Layer 6 of a small transformer language model trained on English Wikipedia (15 layers, counted from 0, width 128).
A neuron's activation on a vector x is SiLU(gate . x) times (in . x), where the dot is the dot product.
The model reads these tokens: "y" "oung" " as" " Je" "ong" " Je" "ong" "-" "mi" "\n" " T" "ae" "-p" "o" "ong" "'s"

The vector x that enters this layer's MLP at each token. A number n stands for (n - 500) times 0.006.
0 "y": 362 350 595 265 281 530 685 557 495 571 506 571 576 613 516 648 585 430 591 442 427 483 464 660 772 471 468 534 392 404 613 693 539 530 328 605 652 747 593 486 563 314 575 387 595 528 119 923 454 344 418 687 637 508 348 454 430 476 540 305 523 506 360 554 521 470 437 390 683 405 512 542 507 321 582 575 488 312 325 563 330 588 593 746 451 785 447 428 717 590 465 590 445 426 459 401 327 373 733 538 456 436 392 391 523 771 474 619 529 643 594 498 801 457 480 494 230 494 427 641 515 504 613 641 329 572 435 510
1 "oung": 342 502 609 341 370 453 612 733 584 587 545 437 628 441 382 423 480 377 576 357 533 473 570 770 595 548 286 520 430 474 682 453 750 492 281 624 521 799 538 548 484 455 423 443 339 561 395 974 349 342 148 679 571 524 572 637 418 576 633 586 554 394 386 388 499 788 566 489 532 427 603 450 469 282 529 466 508 547 445 459 392 494 562 580 663 694 503 500 742 297 378 318 472 571 555 403 523 636 668 407 487 525 424 413 466 822 500 580 661 499 443 557 644 326 710 567 424 445 203 635 466 571 504 447 539 726 660 401
2 " as": 729 428 631 422 166 444 616 884 508 485 381 395 596 658 252 404 425 419 529 403 475 434 553 604 619 509 312 607 540 537 605 449 755 358 304 561 352 679 609 588 479 580 625 442 436 634 328 562 505 363 575 456 611 682 517 580 561 579 301 580 566 411 528 415 434 627 522 162 446 530 581 524 519 348 599 366 492 461 585 363 469 460 599 664 612 421 621 743 733 361 547 604 494 476 557 354 551 393 574 569 525 490 500 347 340 576 397 617 565 597 351 564 518 313 645 557 383 609 419 452 547 439 361 329 399 698 398 435
3 " Je": 581 675 438 484 465 605 653 619 459 679 352 545 540 523 245 332 347 571 423 307 597 617 450 531 536 401 180 530 485 539 660 512 708 460 273 575 271 350 491 676 512 480 419 541 504 316 295 682 657 378 506 600 519 486 567 625 488 465 595 352 376 403 524 683 415 540 594 237 690 629 541 527 504 64 630 508 401 512 544 442 550 675 611 651 301 419 443 698 616 287 591 504 273 618 587 485 556 614 775 233 456 503 526 284 458 669 448 608 520 622 387 593 647 560 668 403 307 482 348 367 679 444 445 477 408 506 441 475
4 "ong": 377 895 569 412 552 499 572 507 236 637 255 619 452 402 482 397 362 333 609 307 412 613 207 621 540 602 627 551 513 566 551 444 634 657 353 481 555 618 386 615 605 585 586 446 353 344 419 714 511 449 251 445 497 372 519 389 655 406 574 665 662 541 528 439 541 793 518 592 786 695 490 526 515 234 571 605 408 431 605 389 661 832 461 544 447 596 588 443 356 276 509 546 402 769 291 412 588 631 667 488 496 420 382 720 416 553 704 820 650 489 359 418 553 493 633 447 492 542 216 376 551 580 483 679 588 564 592 408
5 " Je": 438 693 532 494 572 549 514 573 507 620 364 528 490 450 289 313 431 550 529 283 635 707 463 487 467 410 265 503 462 571 726 547 746 462 348 574 300 367 473 647 438 599 461 586 428 374 232 751 569 408 381 505 574 394 468 624 496 313 539 480 265 445 393 686 363 534 585 491 655 550 454 591 469 143 612 463 461 368 487 410 608 545 588 753 405 441 616 686 546 311 542 413 245 572 469 493 478 638 832 322 440 307 332 262 531 766 514 697 539 566 276 660 611 470 732 415 390 510 222 421 676 414 422 461 444 433 427 466
6 "ong": 364 721 552 409 512 478 514 571 282 630 309 638 457 398 453 442 424 313 640 332 405 692 210 591 597 610 596 538 475 568 537 381 604 605 316 511 498 647 364 579 582 603 593 397 282 373 396 746 482 455 253 506 525 348 469 421 695 369 549 653 670 496 536 392 603 816 480 578 784 689 476 547 530 227 513 591 496 360 540 426 601 735 462 597 444 649 663 472 375 270 520 444 462 736 244 386 578 631 680 468 423 401 417 711 380 612 643 800 662 537 313 507 592 366 673 461 496 541 210 417 542 588 467 639 656 586 588 340
7 "-": 546 428 483 559 529 354 440 798 534 611 475 669 468 573 300 149 489 421 459 491 497 527 390 620 510 474 522 468 393 576 607 550 625 609 407 396 495 664 446 510 350 669 664 545 476 506 424 796 596 537 301 524 584 393 288 402 450 491 521 583 574 512 376 359 398 619 316 381 646 506 570 399 605 339 608 667 593 220 391 459 402 593 397 731 457 409 728 518 539 524 785 375 244 651 422 427 409 494 711 540 303 343 240 234 490 733 610 511 591 612 360 590 691 234 695 576 347 474 283 496 501 403 524 337 586 568 473 442
8 "mi": 226 379 409 609 499 412 565 587 351 703 611 680 605 456 517 403 462 301 617 412 424 590 517 561 569 443 599 649 366 542 591 142 638 669 451 831 165 822 336 333 584 396 693 241 281 618 563 712 349 572 462 550 480 413 448 747 542 580 532 466 295 534 665 480 554 504 490 705 534 613 430 437 582 362 659 761 544 440 460 576 446 594 801 668 340 490 454 388 519 452 532 253 438 447 639 550 453 548 587 450 371 444 380 325 419 812 558 658 532 494 437 464 632 392 497 304 398 483 377 423 427 222 554 420 448 613 471 355
9 "\n": 567 306 548 504 332 564 370 927 466 534 449 448 632 602 526 553 441 474 548 350 420 488 420 588 660 466 354 496 415 510 779 440 597 382 154 559 277 677 747 494 647 624 578 592 553 475 511 592 488 356 454 514 471 549 590 637 638 518 469 582 563 435 577 415 428 535 479 86 496 596 475 493 619 622 581 448 429 607 636 334 302 588 545 566 532 521 665 772 542 366 583 525 322 655 622 426 473 500 507 432 485 687 513 266 491 638 400 558 551 683 342 502 585 448 659 437 367 517 565 379 402 303 528 455 242 641 433 507
10 " T": 679 303 529 409 446 527 416 852 496 571 562 468 458 499 414 537 490 558 385 372 405 454 643 426 601 463 394 508 477 460 491 598 380 612 223 573 298 692 574 538 559 557 518 561 382 522 498 636 503 215 495 528 432 585 422 532 706 482 410 418 468 462 365 638 319 599 714 418 676 521 673 382 445 267 838 558 301 593 362 430 399 479 645 458 260 389 497 805 609 470 457 505 230 708 620 407 448 310 703 388 493 499 385 217 340 644 407 438 675 645 342 466 544 393 574 355 368 466 466 377 512 310 430 580 307 425 379 336
11 "ae": 465 684 378 519 572 575 778 453 404 574 288 477 587 496 442 504 319 511 469 426 517 752 662 584 658 597 313 749 472 468 513 527 564 525 325 702 822 519 541 319 651 474 658 421 517 508 347 675 390 563 352 541 515 434 435 573 601 635 334 632 609 579 742 710 368 630 493 624 619 423 467 594 409 361 549 573 396 400 500 567 660 706 719 589 445 357 318 626 653 310 555 450 300 729 674 504 503 443 747 427 787 357 445 381 478 713 511 639 484 644 542 470 458 383 494 528 384 516 450 648 477 542 528 752 523 678 348 174
12 "-p": 498 500 393 363 566 420 519 636 273 653 528 449 547 674 294 318 569 480 366 259 626 494 634 595 634 619 488 570 359 530 583 502 528 571 544 332 352 690 499 469 468 632 706 778 479 586 518 840 478 436 360 410 437 576 359 393 608 622 390 664 531 525 467 640 738 451 416 594 523 625 758 261 496 337 735 463 384 489 532 522 386 523 604 561 326 310 558 482 617 519 668 507 496 671 458 453 343 692 730 519 496 408 324 362 334 573 623 541 576 557 243 785 618 595 546 483 276 524 337 255 499 469 677 579 365 642 205 426
13 "o": 276 453 543 634 623 634 752 410 502 552 405 461 705 593 266 499 356 330 555 398 626 748 448 326 573 607 448 518 448 643 520 438 356 608 514 727 208 655 525 465 714 679 500 257 429 367 579 702 357 484 492 731 551 465 333 475 492 540 478 407 476 443 574 514 467 400 361 419 782 634 606 570 602 453 637 621 356 331 629 434 373 603 676 797 480 619 483 535 779 400 396 242 561 593 573 504 560 476 456 525 634 398 248 441 536 525 744 247 455 699 527 337 539 387 663 219 501 503 486 492 528 456 588 563 605 812 493 444
14 "ong": 167 230 626 414 481 522 542 591 319 641 413 524 521 405 468 480 278 355 575 324 455 727 291 476 666 656 496 590 580 510 595 477 521 605 282 633 575 818 397 516 625 824 666 535 257 347 461 673 430 478 186 495 461 416 563 509 566 335 522 608 620 420 525 457 600 896 587 533 635 737 523 634 456 304 628 537 349 338 557 529 571 555 434 676 514 589 546 486 421 385 664 414 425 544 338 486 646 649 562 423 528 512 440 809 287 688 610 346 751 506 419 360 580 319 491 568 528 542 337 414 412 534 588 572 557 699 347 450
15 "'s": 454 222 566 477 264 515 451 764 478 550 448 525 663 542 377 320 323 569 532 402 575 585 714 457 540 565 332 519 573 568 722 594 495 595 348 592 302 559 648 508 647 547 658 456 293 623 301 793 503 479 490 403 476 617 722 609 344 581 438 472 619 478 316 530 430 611 551 467 465 602 530 522 542 352 439 526 638 415 482 289 404 593 561 712 351 608 524 694 674 403 591 453 510 331 513 497 315 469 529 444 451 562 528 293 479 603 548 677 887 603 330 626 521 100 604 251 547 486 568 438 604 449 422 434 328 563 601 433

Each question shows the input weights of one neuron of the MLP. A number n stands for (n - 500) times 0.0017.

n56 gate: 455 217 538 531 487 418 381 521 456 402 390 598 592 447 801 534 476 659 651 485 458 338 495 485 389 653 575 594 463 474 443 380 358 445 602 401 514 511 497 617 719 633 626 499 503 505 505 464 496 477 509 504 457 646 347 618 434 346 549 286 392 516 628 563 435 411 656 679 395 250 448 558 369 593 503 542 390 527 524 644 411 534 429 564 601 417 520 284 607 450 625 646 519 354 682 481 665 575 493 522 464 523 318 508 513 398 530 609 410 577 498 589 468 560 507 510 374 538 292 746 580 521 282 574 582 515 431 632
n56 in: 623 417 624 178 352 533 453 382 573 428 378 675 467 733 547 628 431 473 637 480 500 502 446 433 499 387 566 399 584 496 490 497 500 535 597 485 570 381 523 497 715 540 490 476 701 382 654 539 464 519 690 580 605 734 435 651 551 338 518 515 437 548 463 439 386 346 406 475 458 455 447 563 325 602 413 455 362 247 534 418 376 405 405 513 329 501 321 574 507 651 511 266 413 551 327 618 496 418 546 575 572 500 416 594 564 574 446 345 451 485 682 517 597 374 571 619 545 453 538 481 613 759 424 498 534 441 489 511
Which token does this neuron like most? 12 "-p"

n415 gate: 680 426 315 634 445 568 481 298 662 294 533 330 582 530 623 508 630 405 538 440 471 441 416 264 405 587 492 544 691 555 419 341 435 483 550 306 569 362 699 551 314 411 533 487 531 464 378 340 583 683 522 494 483 275 435 477 546 324 626 561 693 682 450 477 356 594 500 458 480 538 557 536 533 381 554 509 567 622 463 450 460 477 624 381 449 278 500 448 588 449 499 451 284 479 435 409 684 337 436 738 439 691 428 457 569 505 501 555 546 589 726 499 395 455 456 508 566 413 515 558 558 270 618 686 155 439 586 579
n415 in: 472 398 513 474 591 660 531 316 670 415 407 548 570 403 540 447 463 348 565 542 577 605 412 608 540 509 518 675 545 318 709 461 570 455 488 415 495 433 583 421 509 525 527 344 445 466 396 336 485 534 333 473 617 370 450 496 702 431 553 323 692 505 405 527 476 409 485 656 310 512 618 206 495 416 385 576 565 613 870 726 188 676 594 572 405 576 547 604 628 508 530 515 388 412 335 523 597 467 675 622 497 632 484 439 538 611 315 486 459 521 684 548 547 384 447 456 418 707 574 299 698 525 435 308 573 293 493 306
Which token does this neuron like most? 12 "-p"

n470 gate: 518 505 413 649 415 619 575 403 520 437 690 457 290 283 514 547 535 476 431 569 539 487 525 586 485 453 586 363 680 777 554 310 595 549 366 439 649 530 626 596 564 244 547 394 508 324 467 568 460 520 711 713 527 568 388 398 526 525 477 470 557 329 493 779 473 367 561 389 625 521 454 530 362 686 403 576 469 652 506 315 655 420 574 460 490 493 717 514 468 673 215 573 480 452 513 462 446 757 535 445 403 489 700 443 309 507 491 570 632 640 493 510 243 451 348 594 509 537 557 478 230 463 572 567 548 576 466 294
n470 in: 486 369 610 383 594 684 622 545 686 486 478 382 362 527 630 455 376 252 483 497 638 618 668 317 637 500 548 581 569 706 444 369 408 518 584 374 363 490 516 669 317 241 349 401 615 420 707 359 447 604 361 671 535 630 240 624 492 314 459 791 289 614 565 584 516 480 549 553 539 263 541 661 477 440 572 578 582 542 647 337 536 634 535 357 504 506 560 511 403 431 574 510 588 581 594 261 492 452 525 673 510 739 588 687 439 512 358 441 450 591 688 624 604 630 328 425 338 507 419 561 360 362 731 468 559 556 626 483
Which token does this neuron like most? 15 "'s"

n302 gate: 379 543 581 519 548 554 453 367 572 394 530 625 309 456 624 530 584 413 565 529 462 488 403 414 461 456 572 273 579 509 619 659 567 451 460 393 493 609 305 574 541 574 455 441 484 605 534 400 582 321 592 461 503 596 444 569 618 765 382 441 453 386 465 407 577 291 375 545 391 699 554 632 390 490 270 551 380 592 706 522 605 606 668 547 316 322 638 560 405 695 459 473 433 498 474 588 525 575 372 594 347 463 652 567 555 436 347 474 312 358 477 256 338 395 579 359 588 770 406 323 336 596 545 430 402 406 449 418
n302 in: 352 505 654 729 353 649 702 531 662 502 655 582 273 770 538 598 461 505 668 524 614 370 431 439 536 476 462 555 469 410 538 254 538 607 621 313 475 524 436 264 442 529 452 436 528 408 485 499 488 345 376 519 307 510 472 513 310 438 572 672 583 651 263 537 358 645 385 555 406 368 466 630 656 554 565 510 400 734 507 707 438 317 499 421 455 304 602 597 628 493 384 444 428 580 557 562 610 634 668 556 385 428 285 554 616 309 213 492 597 547 415 439 470 426 413 560 470 461 579 383 526 397 371 458 379 490 504 553
On which token does it fire most, and how strongly? 6 "ong", at about 0.45

n455 gate: 541 455 430 672 568 493 475 431 560 561 401 488 504 401 343 498 503 572 649 479 421 563 503 536 611 278 388 715 510 300 500 345 389 409 648 555 475 367 536 591 462 628 437 453 481 644 483 576 344 505 509 547 623 471 399 579 673 558 468 405 586 505 598 408 471 466 490 507 370 432 562 418 546 656 634 548 685 649 383 617 445 435 536 439 594 468 358 424 559 694 562 362 297 611 604 484 491 383 582 508 671 453 354 520 642 260 391 354 657 540 368 664 333 545 513 680 651 566 539 466 522 441 534 535 495 571 347 436
n455 in: 475 470 664 403 437 445 437 646 424 499 360 503 410 627 680 416 367 638 431 548 554 543 432 423 525 291 526 448 312 372 498 424 457 447 400 636 577 430 602 514 585 560 547 549 608 482 400 445 615 535 616 601 576 380 484 431 573 428 715 535 408 608 491 482 363 434 595 535 227 561 473 420 398 496 398 444 440 460 559 520 432 450 619 428 411 641 364 629 553 528 414 628 680 475 476 345 613 381 527 506 468 578 416 550 555 638 511 486 405 549 284 306 496 524 440 447 567 359 464 304 442 524 567 383 390 582 431 590
Which token does this neuron like most? 10 " T"

n115 gate: 685 485 286 524 528 676 474 482 480 325 602 325 526 389 393 329 392 726 574 335 641 486 453 463 454 537 604 582 570 625 484 611 481 481 672 478 337 628 531 461 425 520 393 421 266 555 420 507 307 450 544 560 471 470 546 304 678 608 395 572 494 552 554 438 515 610 241 431 677 468 390 335 521 449 386 485 529 591 513 452 585 557 239 577 439 619 295 516 363 536 330 534 648 465 441 551 626 539 598 343 378 551 519 625 643 580 321 359 550 452 668 359 580 634 693 620 538 527 474 253 624 923 531 404 439 369 576 535
n115 in: 404 397 396 383 482 447 433 536 602 579 576 545 352 598 488 498 464 614 525 701 524 454 377 410 532 309 489 365 377 483 624 352 422 745 447 550 493 489 540 598 520 606 528 426 449 527 469 426 302 477 365 395 434 567 374 387 513 362 722 496 627 562 636 383 675 585 771 563 643 464 615 571 482 241 474 376 595 488 378 446 599 254 572 520 700 742 423 477 551 381 359 649 416 664 413 606 447 321 500 543 576 500 450 240 384 514 298 496 549 402 352 559 445 573 419 513 497 337 522 459 354 421 559 660 648 443 514 485
On which token does it fire most, and how strongly? 6 "ong", at about 1.7

n312 gate: 537 509 466 551 597 450 476 544 473 560 502 386 532 536 431 405 559 389 444 677 379 657 537 317 588 513 647 508 460 496 418 539 486 210 545 553 594 609 707 460 524 222 431 612 381 370 561 573 532 533 513 433 575 352 379 502 414 588 508 586 462 420 550 565 475 364 478 432 619 356 824 615 633 606 654 690 540 335 572 306 785 522 385 549 607 339 558 329 416 215 381 341 449 506 602 298 517 448 619 529 531 633 439 330 462 538 477 528 633 491 682 498 467 548 618 561 406 579 452 592 454 723 254 680 614 405 501 518
n312 in: 613 544 497 608 579 601 651 387 507 551 676 413 301 408 548 579 363 562 418 584 564 601 569 613 578 624 250 548 460 476 590 702 413 412 573 444 617 778 719 500 367 490 718 349 594 522 244 648 340 667 611 298 590 295 651 613 545 536 701 477 451 399 586 484 595 379 347 462 395 498 417 375 313 475 604 397 479 333 282 393 329 637 638 585 542 411 465 479 506 571 636 644 376 460 487 379 643 491 448 663 354 298 390 554 583 548 385 409 552 515 440 603 449 439 673 449 538 518 694 645 491 433 451 389 484 542 531 578
Its two highest activations, in order, are on tokens 11 "ae", 7 "-"

n241 gate: 465 493 336 578 632 565 835 529 415 614 520 301 584 556 603 567 441 536 487 400 370 558 540 646 661 421 617 340 621 506 227 384 358 662 693 312 553 579 414 215 386 267 335 486 608 477 611 491 482 450 501 438 508 538 719 731 644 513 635 385 630 495 637 556 370 531 505 870 399 479 470 374 547 685 359 424 441 294 625 544 515 661 628 502 423 554 582 340 498 377 488 351 502 767 534 466 594 477 606 455 442 436 506 385 476 491 480 517 511 398 638 529 392 604 665 506 496 739 546 580 460 583 407 327 618 665 332 605
n241 in: 554 335 443 409 522 441 263 375 526 587 610 397 702 464 410 465 455 544 428 606 406 557 373 435 360 584 463 260 461 639 460 533 513 415 405 421 557 549 583 637 592 633 587 580 578 433 597 329 633 484 442 437 431 653 423 511 570 576 488 314 333 420 452 564 458 708 668 393 619 690 680 518 422 567 467 557 447 684 706 482 594 740 512 431 493 454 308 160 644 357 618 181 224 516 344 362 488 500 348 637 460 564 435 629 422 631 486 538 501 644 679 746 569 304 726 502 463 457 408 722 473 501 512 302 467 680 539 385
On which token does it fire most, and how strongly? 13 "o", at about 1.1

n190 gate: 518 456 495 525 574 335 441 636 397 753 687 528 558 788 394 460 383 435 562 661 447 651 634 461 625 507 588 622 561 594 462 501 486 622 729 306 636 428 779 268 393 422 705 389 330 706 629 394 533 421 701 568 570 344 591 312 443 475 545 638 416 420 499 446 485 498 536 457 738 497 460 402 153 624 386 564 235 549 611 552 255 406 403 426 626 571 277 318 447 492 484 504 365 538 337 554 476 294 521 399 555 701 560 593 513 629 506 279 489 657 537 528 365 662 555 595 417 270 475 489 555 379 337 339 590 536 638 451
n190 in: 474 433 473 628 397 535 531 490 449 125 402 472 493 565 540 617 573 314 528 660 534 368 447 531 394 631 756 503 522 460 569 514 295 527 545 686 405 422 477 761 654 602 517 690 443 327 560 593 547 569 684 444 543 447 351 503 420 416 561 318 241 466 580 535 478 402 331 382 493 477 638 634 359 206 566 408 287 550 499 517 574 490 359 530 594 322 474 408 607 409 435 555 652 621 663 543 587 382 588 559 337 232 498 596 653 464 576 547 680 414 330 726 412 538 466 501 367 535 508 421 473 572 683 640 583 537 297 434
Which token does this neuron like most? 1 "oung"

n66 gate: 651 477 443 535 562 634 520 502 488 518 637 365 657 556 630 708 543 454 456 401 588 476 474 635 526 347 575 493 565 625 599 450 718 573 461 442 445 348 568 502 510 564 576 644 433 459 435 388 600 760 705 749 539 433 451 465 546 443 418 335 435 515 498 610 652 584 426 464 559 484 732 528 270 501 469 499 493 445 422 581 358 472 368 572 353 470 461 387 430 515 527 295 561 425 530 446 656 466 338 465 576 537 580 535 638 419 548 485 579 509 352 471 458 636 545 591 551 297 738 356 531 518 539 411 550 408 616 283
n66 in: 495 461 518 510 555 582 555 601 545 603 583 675 455 561 475 605 503 503 368 693 564 518 605 541 587 458 439 366 546 447 621 546 499 623 558 285 433 492 316 545 540 512 691 274 480 672 372 443 664 388 428 540 696 437 492 441 457 573 538 434 536 430 749 502 410 598 389 567 606 529 660 377 519 501 582 368 555 468 667 594 190 463 327 459 596 757 574 588 557 582 553 444 605 736 483 462 573 589 580 606 582 369 569 693 495 551 480 532 586 422 587 496 394 482 438 344 568 408 507 499 473 443 432 622 460 690 421 551
Which token does this neuron like most? 5 " Je"

n84 gate: 433 594 310 365 516 371 553 676 452 453 542 596 464 363 378 401 670 425 572 562 529 567 442 488 578 580 725 482 558 617 493 402 472 484 251 386 424 627 395 543 365 570 396 624 383 505 736 596 454 537 645 566 626 426 531 353 409 383 641 317 654 479 355 530 307 480 533 695 479 407 421 502 621 417 622 490 654 615 414 487 507 397 432 621 693 738 613 469 475 494 472 443 446 494 422 308 623 568 555 406 753 294 567 282 599 331 489 592 588 442 587 492 431 672 615 641 527 460 477 385 512 597 608 544 333 473 498 480
n84 in: 439 315 557 563 407 567 572 408 594 366 464 301 555 494 723 533 415 531 371 555 384 344 391 508 559 644 419 622 391 359 449 586 570 518 447 569 571 586 626 467 476 596 600 438 619 556 381 439 390 437 691 562 465 533 482 651 461 386 392 672 316 580 366 471 594 478 520 579 481 671 619 472 365 563 416 651 487 347 583 662 467 479 408 318 452 405 389 464 495 506 487 412 567 450 603 462 597 565 460 505 584 641 347 645 439 630 388 537 424 487 555 553 503 487 581 411 469 381 527 486 458 546 629 599 646 550 673 463
Which token does this neuron like most? 1 "oung"

n511 gate: 515 634 409 506 374 580 332 283 389 372 474 606 655 332 456 558 608 299 420 344 402 685 451 424 363 438 565 472 447 495 478 545 431 611 612 421 425 467 430 572 520 468 546 215 557 401 568 559 587 472 559 584 422 460 403 702 559 278 466 500 542 510 430 477 747 459 501 419 408 328 570 544 489 447 604 644 545 711 466 544 485 287 561 547 626 699 366 706 362 433 583 432 554 569 516 479 414 294 524 621 454 587 558 524 511 505 412 613 529 453 460 642 534 663 542 563 453 616 450 552 672 599 428 633 741 335 351 543
n511 in: 367 713 518 383 413 343 631 585 516 482 654 686 496 557 301 480 485 691 597 564 472 461 281 538 455 489 737 493 531 604 596 354 415 417 465 531 457 537 354 582 546 614 419 494 588 416 588 634 632 654 677 546 477 539 642 486 596 630 565 504 333 318 543 290 513 363 524 556 516 534 506 436 625 346 561 403 430 512 429 395 412 621 551 435 599 503 525 426 327 549 665 703 605 525 277 409 333 617 610 476 439 523 583 491 300 421 421 566 481 457 354 564 258 238 434 437 471 724 609 376 538 386 464 605 516 349 422 610
On which token does it fire most, and how strongly? 6 "ong", at about 3.2

n463 gate: 463 474 582 330 506 684 600 448 512 307 664 378 599 503 363 582 572 377 508 373 561 317 545 501 669 634 659 457 424 450 495 498 508 496 417 441 612 418 456 421 385 473 731 405 437 773 727 583 194 616 440 458 343 230 351 562 301 533 451 667 701 669 564 572 480 512 488 597 517 474 468 508 458 457 521 599 742 734 711 322 509 362 430 519 522 677 504 586 466 590 516 564 526 577 308 497 427 476 358 678 349 539 474 459 537 425 393 619 451 410 614 530 531 420 511 598 421 336 611 393 506 693 553 282 498 491 506 425
n463 in: 603 656 167 380 299 534 420 443 628 391 446 448 488 534 457 331 609 450 299 396 358 706 635 675 481 559 432 358 349 501 550 463 532 349 611 507 558 308 435 486 696 555 472 332 613 587 366 713 351 764 638 416 316 398 513 519 570 481 676 327 369 558 439 640 405 332 584 481 297 563 693 393 604 585 530 376 374 682 417 507 260 638 436 457 405 403 454 367 723 461 518 322 623 554 546 563 402 567 483 521 566 459 450 529 408 384 499 673 496 462 497 496 427 543 555 508 647 606 537 518 371 413 671 304 370 575 457 455
On which three tokens does it fire most, strongest first? 12 "-p", 14 "ong", 4 "ong"

n372 gate: 543 530 610 474 352 366 411 392 341 446 449 389 492 409 420 457 564 568 539 466 244 361 432 523 447 358 387 405 614 481 372 475 479 651 593 518 391 581 501 764 395 565 568 439 539 395 605 512 407 588 430 509 668 501 428 592 532 513 539 403 560 693 546 317 510 496 448 483 453 452 418 471 594 614 634 661 402 416 604 470 472 331 439 573 435 451 276 406 640 370 389 506 612 345 705 602 553 594 486 268 393 638 625 406 563 273 500 510 483 523 519 453 504 520 390 529 447 389 617 404 398 614 491 662 289 432 415 321
n372 in: 622 522 520 672 336 614 381 316 518 579 460 495 522 659 648 506 616 542 364 538 696 594 645 492 503 673 454 461 408 516 390 325 462 228 634 694 498 559 462 756 395 408 639 557 502 399 425 667 507 570 510 471 479 544 665 399 453 491 699 405 390 310 532 531 685 651 372 451 581 441 386 779 516 416 492 575 428 232 520 647 537 572 685 416 466 613 615 749 436 570 460 748 529 572 516 587 424 632 464 580 413 451 542 518 438 478 565 451 466 345 510 465 551 413 550 506 496 417 620 570 411 447 375 422 330 715 430 281
On which token does it fire most, and how strongly? 8 "mi", at about 0.2

n307 gate: 601 500 285 756 638 376 529 435 383 532 524 496 685 528 597 553 349 580 549 522 559 469 419 538 610 555 300 416 610 560 537 628 442 664 434 429 328 483 511 546 505 554 332 206 439 518 530 610 581 504 523 563 443 381 384 536 363 247 369 605 607 646 357 385 504 395 556 349 435 511 465 688 611 381 418 517 417 630 709 551 430 620 508 473 555 329 543 399 490 492 492 452 448 355 510 508 455 645 490 657 411 596 367 359 522 501 351 555 511 648 550 499 544 623 523 487 560 456 403 484 479 525 588 671 553 421 770 457
n307 in: 469 494 569 328 416 440 510 448 345 582 298 458 499 411 445 508 661 491 473 318 430 366 426 611 359 638 750 543 402 555 498 394 611 492 428 354 308 555 370 414 554 741 282 534 501 740 625 679 527 578 437 391 661 356 525 645 606 487 778 573 702 485 552 543 564 530 555 580 465 507 586 400 348 554 599 420 641 519 345 509 491 617 502 485 492 539 526 422 443 549 579 578 649 764 655 295 400 356 497 460 472 541 622 450 586 372 570 677 487 528 372 636 514 500 764 533 565 555 525 503 284 563 482 514 510 344 573 566
Its two highest activations, in order, are on tokens 4 "ong", 6 "ong"

n109 gate: 638 429 682 383 526 705 428 523 552 567 499 400 517 684 457 683 678 442 499 788 382 557 538 633 471 621 589 364 519 271 346 524 559 701 468 246 571 414 582 401 457 482 526 469 549 302 444 512 622 375 561 447 621 269 344 556 448 423 555 400 403 534 501 293 390 495 363 588 383 436 656 746 781 317 458 409 358 297 367 295 719 605 353 513 490 424 516 601 470 248 441 566 542 597 431 559 297 267 570 445 433 524 725 482 491 462 434 513 394 486 480 465 443 625 588 488 526 525 451 605 313 520 367 453 464 517 506 295
n109 in: 509 422 672 455 545 467 294 443 378 572 548 530 627 660 460 682 670 445 403 341 381 535 500 515 578 636 632 208 646 625 476 463 533 512 464 381 426 299 471 630 309 590 603 554 399 409 330 562 510 603 555 403 448 480 562 651 483 445 605 375 399 391 347 458 718 739 381 564 410 366 381 622 575 475 586 463 476 235 379 537 561 464 528 710 596 301 434 488 586 312 537 653 412 472 549 456 449 553 330 667 744 551 328 329 503 453 492 632 314 378 432 451 556 528 454 321 545 513 473 556 336 344 434 586 538 685 609 442
On which three tokens does it fire most, strongest first? 0 "y", 7 "-", 6 "ong"

n171 gate: 592 459 482 516 609 323 508 473 605 453 566 298 709 601 389 621 492 757 592 432 606 436 405 493 693 552 398 648 610 525 357 302 473 631 440 536 459 445 467 609 425 428 460 633 533 509 436 496 463 530 557 508 528 698 523 424 464 405 702 543 625 504 520 491 322 451 703 603 525 283 385 510 375 524 433 567 546 380 454 504 474 376 437 480 478 422 597 613 444 214 352 474 611 498 613 587 669 389 529 490 305 714 669 576 458 336 645 473 347 370 239 329 732 623 429 495 598 649 532 530 346 556 486 329 378 546 528 575
n171 in: 343 567 627 657 386 522 545 498 651 535 531 515 512 476 455 439 578 427 581 499 542 541 488 337 409 348 629 663 412 812 565 713 347 470 340 390 574 462 545 360 503 641 463 694 449 392 444 436 354 445 563 693 372 401 523 471 377 599 507 248 337 432 494 357 493 514 631 359 447 366 574 479 470 358 369 590 475 695 397 447 483 379 568 525 647 513 723 583 469 491 686 340 642 525 535 549 646 384 552 646 128 695 444 438 581 410 491 522 373 489 548 652 549 559 578 436 580 485 377 724 540 445 533 270 501 508 569 538
Which token does this neuron like most? 11 "ae"

n458 gate: 630 477 519 580 559 426 458 510 506 590 273 377 370 481 471 273 385 506 366 367 614 765 508 487 285 524 668 473 508 451 439 744 516 368 519 587 651 503 561 663 513 374 702 436 450 515 590 496 617 335 621 449 529 528 463 468 641 378 598 505 569 302 536 459 602 323 480 692 425 540 420 254 327 406 503 370 443 636 643 368 500 429 416 440 451 554 435 331 495 445 729 396 772 717 591 568 582 363 307 471 423 423 590 396 455 521 406 378 406 701 408 563 507 541 499 645 345 647 455 680 517 445 486 341 696 465 398 390
n458 in: 445 454 466 493 538 378 543 420 506 568 235 588 457 541 565 605 450 685 327 606 509 332 397 629 243 595 419 429 647 481 644 543 351 433 476 420 404 297 424 505 472 442 577 551 470 576 498 454 617 579 418 505 435 338 489 324 521 482 634 500 360 609 673 677 645 609 437 433 693 580 601 520 431 540 537 617 717 637 495 493 318 592 464 586 621 299 525 297 380 468 604 653 241 301 457 548 570 393 259 442 496 599 185 183 541 634 659 343 337 492 295 567 403 386 449 522 494 454 413 626 677 513 560 657 467 496 429 438
On which three tokens does it fire most, strongest first? 7 "-", 12 "-p", 1 "oung"

n57 gate: 377 435 456 566 524 573 370 544 731 601 425 539 543 524 513 513 460 449 285 512 381 516 606 481 637 302 693 645 455 633 614 648 490 366 558 583 547 472 502 382 361 469 100 672 537 617 344 506 476 325 554 355 566 395 385 663 505 687 373 510 476 390 389 480 519 430 339 502 561 614 648 531 570 432 477 502 299 647 710 533 496 455 373 428 403 655 552 467 360 482 505 473 543 503 426 824 530 424 481 434 392 615 535 705 594 367 449 482 445 547 510 574 299 569 510 498 590 346 574 688 584 599 410 465 476 678 465 336
n57 in: 582 497 276 528 282 433 241 335 561 612 593 327 727 515 540 497 556 448 526 545 591 648 282 664 538 645 624 667 366 403 286 484 437 503 502 564 493 474 727 362 416 652 554 603 588 238 773 561 567 594 222 620 527 500 561 532 555 239 551 444 571 665 688 595 315 483 539 565 501 528 525 545 438 488 817 381 557 396 476 610 595 642 526 422 536 579 444 401 594 260 663 702 347 435 380 263 420 548 477 492 416 479 522 518 328 570 583 453 546 450 479 657 538 497 570 523 314 547 537 510 281 460 512 501 515 526 364 409
On which token does it fire most, and how strongly? 15 "'s", at about 0.45